Layer 3 of a small transformer language model trained on English Wikipedia (12 layers, counted from 0, width 64). Numbers have three digits each and are written without spaces.
A neuron's activation on a vector x is SiLU(gate . x) times (in . x), where the dot is the dot product.

Input weights of the MLP neurons that the questions are about. A number n stands for (n - 500) times 0.0024.
n1 gate: 668675339439755382666520734748351508382329529528662474576751490411517401558843565288301527097468790226507485404494708608303472629512393439540514589428426635473334565713572283638503575456503627
n4 gate: 497503706362489774599560382493560497529390402648561415388390576496447293468680448441506319507548664392631381392604457621335509539528246446840780654501674487434660485446484088358715467630579409
n5 gate: 967418665522236670598616191436620402666548307538364221293360470387432412575544500738344521540406569437403560349770706355701408333425422678454369496685496599527675438372447390443325467323632427
n19 gate: 462604467442558700566472354536323565479394573452353386561493548279431387393467459354317414322687591592792365508730532689775782175490496424401444620260617612518303436650541852624375338468707700
n20 gate: 329731587512425628525509560536624652444238452568613634436409462490439462585323262393442253542577637525617608607520428556481561397427452428609348500562699496469495552552461563637679645615608499
n24 gate: 400373417662490322559482543664538388298564565312369316549466380507533407511598382600630553560735529653776341555456428465484299400239312785478492556474356510681854449646624492463503590568437712
n27 gate: 535646576579586678679645521357472590529286451480359616446482510468684323582277444502534750529485470111499494350491536241357664345588341674462332561325660526426208568664576635789600552588626628
n28 gate: 637433482540280429336605360347607496438396544616356480578408603630359346497534711523771621489749476545572659190600374253649383358806619682475612616623389286498543370400536566483459668402685477
n31 gate: 494730720351460345287490638617316734624485568607268708607254650405418526407386633106443174645380395459518768257618650599547453577600506400191478453373654426459463541341509493509695204518685433
n35 gate: 587546321608473454483412424334358559528484468575590562453684546517452646239522485582481596351762592479562407351474371492293380297612500589429352619524420666445318619300818389690407361478368493
n36 gate: 727461573566526368608383675452332596776629445367592407599480472711585430531591479645464653448523421411445659332490468476403579557326391404796485519448558472437239476427348692407598474569554304
n44 gate: 600605674486468499447561395369714465593505454498427500300339205480328553631660464599562525513598361494598593477498581775431671268700438210385686524493573608486448426367401234484523562458602552
n45 gate: 511514548639643525696608521555625827542792643454682681487402404504339514491486661466636755579308372540534428497623484223343555332425556493480680339582212321581526386480331550485654358470318546
n47 gate: 677723474543508563521367266525311663404511285680650344311423499369480479105289623589447583398378557502551306383322580501547413275595640510421456468489588563431310618371422347464608410326502342
n52 gate: 385562685397666408351633322635568516372586467554670651551469548327571519392486480561352121315445291571444648312508387561482495396759653393322635499503543670498293615558672513759525574609498556
n54 gate: 586588631544784579514390445252447485568395467616256478698313378098570576483373704630609334728670621478388597630608622485314669606496213553429402741540534522334604652586512855395656355690695282
n56 gate: 392454364516361580781408503531613493602231657400457705601494414500934392674400504510515498853577524600693463531672484636498772565578378371701295650332613314479552649610348668331569737365426328
n59 gate: 570380673628487319132445523642487308182553499480329652604428676587357511353327467441624431351389431600630518610593350299537551504454436520313590453496310454831573309434295694388521657598499565
n62 gate: 484526356807638376532562435469572471129403378511468480426645427558772376498672558546530453679580463654316475574780580373512642358253479473376414447210544460453286759721422424397644602501442653
n65 gate: 660351389550433648461535639750270673669576345665431596483649536375241604762533641591318290480580483445293595405509526604496513301426576500447427296567590348823775362564473411315662392441415647
n67 gate: 523414454527388348546728361765365635401438361461537532301613385595567498639446448351583517483518394497590352624734275622603597583343327392605328456536464362526703392569369171495715354494438460
n71 gate: 515417762743513562484671483492779568398742628401315425502638451425482552566501634490811558492583474569579457510516387564312669557229536595501359455346515531476778411499374473273497260440432717
n79 gate: 485490390514424530730630606654571601475612335460437409290651578527472369182418564581407392364469418278436483393460697493665726523259582581575363452493550482470494556690391306682695466314538740
n80 gate: 352601621171520403744703458417456394489640459511444472379456522497580551567464445515417480403423451426607725530471544444399534594644330400704587223693495509732568781422290538501476339464504466
n102 gate: 473519564204436449429612573450542537534299459587558470569614558438548253426625471461333369487445488452299560306535630714613442393429448394393661620404547535486545395517624598433695396555428293
n105 gate: 484318499685586361738492420598732402352465439445572678511307380637558306387559620605670279694373645486335559643739360653459603517510340353699659386520548461493460424578693456476406728381684529
n106 gate: 516360324545559460270631496457455827400498592568470589435478498455513543598550518527388492553488484511652372644684582244557679502455628497540343435554564448581380470769378518615375313610607648
n107 gate: 318463330507404338628481507677391442581463470727475333447459567287579269374339490438629584519436623595591490492432539821541687476379671589291579528375498538548359589499377619474645311550462532
n109 gate: 635674378519489820490684409562491587582586464438513367517586377561325472533408543635619592623306409675343754464410462506423394611538388638679627529520396556471789592572696572489408505401390294
n115 gate: 591391517369591720653602553509432617602481494394498530309570679532695421658482374521512492668487475433558371517447500509173511367340642531555453571550503331670195585408374490670777310454349618
n123 gate: 383499698350576542473481786797474477636679426209522314706461526471298743480460353513638386569629733346339313404609570730330470490623611571407534650321265534352410607490584369372479629522322593
n126 gate: 609637593585545481470571424557427362492575528195755823577671353425366697426455494402553455489491483407660435521519427601577489283485488483432698649348483664407531593425720489620375541526592405
n1 in: 380365331154517574453460582536433257451560424359664403502851331381625593440555483534601445314546493613482050430281504831583516334529574701690456498634480456363489549669759487530485633296291456
n4 in: 314635584380640846472525532628429474458645373323722516429216460437339439403437510489486432394567550422622495519422719528224502531495379577709531398490558705246486401631325135625322267400537431
n5 in: 925208386485413710336548420457574727501475637676390489391612447529333772721471256221314463582549524477552478686786430381454456306664533839547319535709382717655642345422382493569446389196472427
n19 in: 605590435854842415509516737295778596427435630389466559654301620480349576410448410610489624681490484560136768419488459207396325689470640430680335450447384445590562320490473168502482449443277397
n20 in: 430600387440614713337621562516392654592205514474524522636473520443498556559427182473239269500379548644573537573591559645382601422559505515677284409519547503495427585572476544755606692650652634
n24 in: 890473523441476473452443202205421633549430679465570409689624479463649576548662613452511307323350653271440486670671410577532473487389559440353393580573600350297394455292660392490366758536436532
n27 in: 750667589440427536413286608450643695332785384733450406522588408779416324468497660650399513484426582554515512258505278414581330495361586515683572480656565398578630457566621625480520613476328408
n28 in: 349366394703258365415757416743479450636433610321509318521383263388619447420397409463318558524551381543405562449625597118467312561623580407471339509712571380564486510620451683615754728606561507
n31 in: 450808566204283725501488329871375573590499705505466710580233513649370443474477697356229466694296388660485791298437459569491507668453571550492572394521644223235381688587475327386555456352544475
n35 in: 374749485669739561398386309751500595306502419422632590580473619169546741459373556147382453305577517544559421704503727520524627402567676517367443421481532563401625434550473583635691687467411352
n36 in: 510538436519490414579544679504484688578569285590480416602461378448192616204315488662415744377333204233215543434487675369225591565473428582754524366379633549391258369672351580529464423535520570
n44 in: 498773662552494279263395362169467536363275467502520431293386409530500382617611719626616290465593796665420520344765528742478496528531581412582251498604508414457457572543709429566422483501606548
n45 in: 724616446377409394352483722717462457522240653196634490587486330671605557662467549296650410736587627460278832446494435510741351587698370612662303431580494332508597544714466596426498580573506352
n47 in: 367476662322069434676464376612740602628750265561499379594481538512525536393387692530442581594392315490424442265659429374552452381630536499356592730364428651602492288306679414499750270589503547
n52 in: 362413607527458433208678373581629473277398545564582355647431667463473525368511470319331581403533738611600661647514579696719561394466480621457522562439409447549654372494593714671589794632600451
n54 in: 471600704377570361469302552396604626479353453520326458383357461534478386452625408383762570636458311551495426547627437484625675971573505323230419600254457477511436506497477499479356313412562534
n56 in: 701521486205414716216473666736221321746839607505333222296681599375395702600458831559730555700640445426616149507499584489553555371618486540607253544651455446563556718427589477162694522285438707
n59 in: 574726484490399461405380574481202471595434669472410466550531257400394683692371417412696435734597741727404458260311612759701133795658385549735451291320299426489645525477541316694473587469415416
n62 in: 407617573409552597538486606641684476575400482490464414451505241350599406430755470402440484602582652339381399631467496185322324703617605915431382542869531492713439678500384706738579509487401531
n65 in: 516224504527582653660613556545468400498372518653528435558549471543221643799681578775522317395665555343564527354306501644417462562400633569428379330512688348516555387556372265430362355311303410
n67 in: 368740667564465438486547344434297559651587365354558247821249471368387586692349539569648393738447488545374305638458437396569155420763521506422634398446434526251309534251320326558286527469706331
n71 in: 310589234277540805330348593355554466506659623541652560511539467819463410424557744575370492654350492490554106535403513504606642325702474322494464418410312625629689561500411479340384456340356499
n79 in: 283614711489292799410649520375620444387447600598445453487544496205147589302459332512462294355448463458430463482523635558678613557419338431463769410596671639406574601471467553464444371366444476
n80 in: 387572634463437473582776416465570460576455419362568395468496512507494278640723527739448608223362600312482681414471372526245462471589481512848557526812504511546635497363391808534491462670405311
n102 in: 646527390724449434401432444660526498075506526493595486509425608460609468541521490296532722272409344540436418665306314354444469416654526464490460261476400514487595586583479463725269568383446576
n105 in: 840434432564506253371678595606228513326808594526629344503346631568225463286451586417426266424320444578651402323563503629746555613217408557250194507478406535459519463500597152520219318532510468
n106 in: 512518465592393480688398346701853312400402336399382495464496591420427570530363651364369597348510354640418675387610551426375663618594618309702589174622655482437435306404311377411621456535674379
n107 in: 303827291656440491751441425662457370380577419537526361439410503295561429710381714446615679540483518633345634500412383719479656481731687457566657499470470509379299545559410361353463381538468504
n109 in: 234545664361294634481640559442565417315452484548526527451507725356524450363459830667513494358373425522476524609321472431429525854460522464480559423310596627474242464501405647395419459621565370
n115 in: 588470710332375579508298711463629623623377305429873499312340360779528463384624527514432581652648584375686746842450310602561753433439408449337434541639382582475550654629278329434584433422300436
n123 in: 677393665368385537367627392498408570553721630278501211430313518571653443506526354364636557795671557404598394588511474588173457627774321644510545541781350501625548725274518564376519429394613510
n126 in: 691633561387354501546566626437437459445500522373550565350703472500473560573376578287614451573344495453377423421414572650560524345551549461468397311486341576467355448367573265553741833491812499

Each question shows a token from some text and the vector x that enters the MLP there. A number n stands for (n - 500) times 0.024.

" who": 313588648475565518613357488336456209423353543610502340588652520480289520507631525493560519621470400360577631548490646555663686554431648512568412410650393503350496323517628517626565512606485596
The most active neuron and its activation: n79, at about 44

"it": 567516622364543447572470416572361458353374500620539378630622326576474510391540451450506654647671442433474636594577550439654559428656625418505277451556663639436444341425620395396456486667399525
The neuron with the highest activation: n47

"I": 474566601613323704693464541446484430447658370682522256533815468463527395543424349383514461556551331363624626662399455424485336506507559462598516512483445518399451243382833452522434323638495475
The neuron with the highest activation: n109

"at": 419467537215564466436553441536418476300516502588560517645570409452457439510540384533659453750576377526495533590455718335481546401634639491726342598647554609432437364460501375417500512620504475
The neuron with the highest activation: n4

"ourn": 425433686396638482561311395570405505390435528462581365630690402583464396582564427449357437725478547327498483549345524393515522423539442373588344586617591545615404425401522461499421343803358760
The neuron with the highest activation: n115

" of": 351531557462579591641582524427443369335485491736504438571681427455400405534550583371467498586450484430653568492333392540538575531442588440573460350659458597418516362543518547547498444463384374
The neuron with the highest activation: n80

"ited": 320530546484624465512525459513399388366252403588448381642567313589411396524551444422589569811497435426454551566445550397613623541622642437564456433557633681565624420378548486417626405509343521
The three highest activations, in order: n62, n54, n107

"ady": 381600449486708470559471427488463357417350353546374392622582498564329338541548400438461573753593511355514637512515605459605696535543579451518304470550510595442413362449563443351479581586436646
The most active neuron and its activation: n19, at about 51

"|": 398472425550500537314404467416487297523428442600738535586708460306615414458655593497707522666383409281565556602318481469499675622428674488605467338539569538513494351447608516576313274706582427
The neuron with the highest activation: n107

"ward": 406515548583516397653494433510486407431495343624517454647552384562402379608583514323471657775632438378619553502499483477632553489602501451593389504514584705437536416385669463379432511722347537
The neuron with the highest activation: n67

"ch": 400465625467563398516451300498457505354625538551574522567702473627384525611501380533572436573494426432481506455537600491460690294539635474636360533623562521392460437383484384493379398699460506
The three highest activations, in order: n44, n106, n67

" |": 492490466552447549381509481232284314399525436607545589569685471351548350448541508498500506607569424345543560617288511504554561441459579474489565351566443513430593308450535394579409322527487399
The neuron with the highest activation: n102

"0": 429419728645542513378586533661348396334485529565591506654571499591538384438501456535568459795635489361430571652311519499589498701619636410622444435474282450588338421385516406463418568507501508
The neuron with the highest activation: n59

" The": 491581549517513657600396452617361339425414466725549450581705548333503332444563440585542460748361373429633617386358535404536632666566674536582502387733594522352488295515648450668339516604662514
The most active neuron and its activation: n109, at about 41

"ivision": 317494547543562478508510438479499508325392373514552437618588407606476312672539418343579468670405442372559659443483627448486579516449518425445303629634497595570590430278603330477451530660331658
The neuron with the highest activation: n24

"e": 406426618383664529598527320543460434273475516551543426524635419597450549544456417348449464720568369453398645580425621425503586523547612545577344402550575517323493602398564484451575609496356553
The most active neuron and its activation: n62, at about 50

"d": 471441526371514436456545241471614502237581566631615497551560320537490468585405467414388536578562445350463477565334569422509600514632584526654283581505453534497386453367565429482386382647436487
The neuron with the highest activation: n47

" O": 552639593437421695547429606489447327406547502781498389625628550408418331553476328442418414619619320365499619607325443570451474689495683302648452540689410404214617366319630508548537390590695559
Which two neurons fire most, strongest first? n31, n4

"ie": 385532563458492449573592428496481416301589495655530416431560429528401388582635353380379567643571390382581666566470641441660522434453425481518317453623531517255438391326686471385436571579436536
The neuron with the highest activation: n5

"hip": 423577571480512492557461378470417482360512481427465484612526358556407361550527415383532390646520424370581521578422576445496677660416617384555291713677449572536488398277508398450488497766491659
The neuron with the highest activation: n54

"os": 589413574352555474486503444533478456321405500601643373552579410524412430530501428308482663697502504325635652542485622428523489397495655474593290526445592593327360466385581505364419584638491468
The neuron with the highest activation: n126

"en": 377462631386568546562522352515521407343452532563656510559625348471320550576575356365351587754625379430433572575495590366576614395545542566605368484633455536413545386519675431349527463668307542
The neuron with the highest activation: n45

" which": 393544514574475520621447497393431241394380478632573314600637537507293521416621546480654509627488378359652701463485685473678685655464768501530424294588480536360487338434610468675494520562561522
Which two neurons fire most, strongest first? n79, n107

".": 303400598467505431456367373448462540277443456659503469578510384441456327528421539501509417578588491361691553564293632529486452522478533591500402241546485487381565224472451521693539596612430484
The most active neuron and its activation: n59, at about 36

" and": 297487559568447576574351489319430299253431513469537437562677550379315555419624547499501517658503425318644559543382576450517686599445623455503446393672315554354457316568606457596486539468441383
Which two neurons fire most, strongest first? n79, n35

"ond": 378524560440643513510525376618307454369475527586576453517671371585543393529486420465482607716497410408671516516391464358502617520619510486599391556546498531561527452384597438327368591744332603
Which two neurons fire most, strongest first? n56, n80

"u": 346463589222564435528572274484450422332590560642523450430544437524355429485416325456488502586514429440474576650400634324523503335586597528691448389579460440370387448291574380544490566613315588
Which two neurons fire most, strongest first? n80, n52

" vis": 340540649509500573630342588578303435417395527566434343562575477607423559687705364537409546552547369126627718498567569449673490508472556552630332211535603580383453539367664528491582296841433532
The neuron with the highest activation: n80

"ored": 378520476533698494499660500485416360235379542490497457644530355610399359511561394393557460737524439380560500439363564378573672484521609423609442436565618658483503432323590381394521473466344614
The most active neuron and its activation: n71, at about 29

"200": 473535779415592487437461536518302640405603535593587394698768346481755488444535438481601441544459432374457544504506653410375484419531475280641550418591336436475394254362471428442353465672518557
Which two neurons fire most, strongest first? n36, n123

" \"": 410419594696436585405352525467353345561535516602526564625780552587451421478524479331562502648559421277653672517403601518518444546600624460740504228563699614308419273479693548560422424598676456
Which two neurons fire most, strongest first? n36, n126

"h": 325415523383589533480511270563510469262500525585572518478590523562412438507450346539560338671646411441351596510408555513514602451582613419504351509661425476361560494458431471539449652618457545
Which two neurons fire most, strongest first? n52, n20

"ed": 391409547416686514502528507510451437301340474559494461607591285483429469552466438426519565871576406510551518480339497380534610478566611486685448515563529662480497433424581429389566493534363490
The neuron with the highest activation: n56

" July": 633715602443459577628422451534399288490405388453622645794567419544445363618403419419490305712607428324586481453522564444421521367525542540491391467425297594636442337394660411657457375721417542
Which two neurons fire most, strongest first? n126, n20

"198": 464527834511647497506387398496352589429646470556573441767840381584664469475531486433517386547541432426463451547518651385453514287594448387598431402573433455528349237502475399470311358628443513
The most active neuron and its activation: n36, at about 36

" A": 572558546414455583601417550505402430483550608771730388515709541352430342492518345383475400667604243420639667516370370426412614629463688445582486481651460368270489331506596480477372503788653480
The three highest activations, in order: n20, n4, n36

"el": 528495581445554484519550371452421388319469451646505434481704357599501450501380299430510633651570417462456565493503679489617645428513535398514445542659650573386499363295643402393448369593422525
The neuron with the highest activation: n5

" M": 418452665282497608448331528548355476401359538754456414511712508300485489581423451457385448737573428430508588460366342531409578544494696514582391463636424316364513367559605386427447379757575534
Which two neurons fire most, strongest first? n65, n31

" in": 455481490365636518674467431437398254324488598640542526666674503601542387581585486470507360655459316396740707426337428357521600448452702415725530405584421564535453412555554501615384376449420325
The neuron with the highest activation: n80

"r": 486511511383522526498371349539621491275503442595419537583611395547472379578328417442562619626571418359534485511571566575655621426545558412590446453648585458348473502232588432497472537675380440
The most active neuron and its activation: n27, at about 17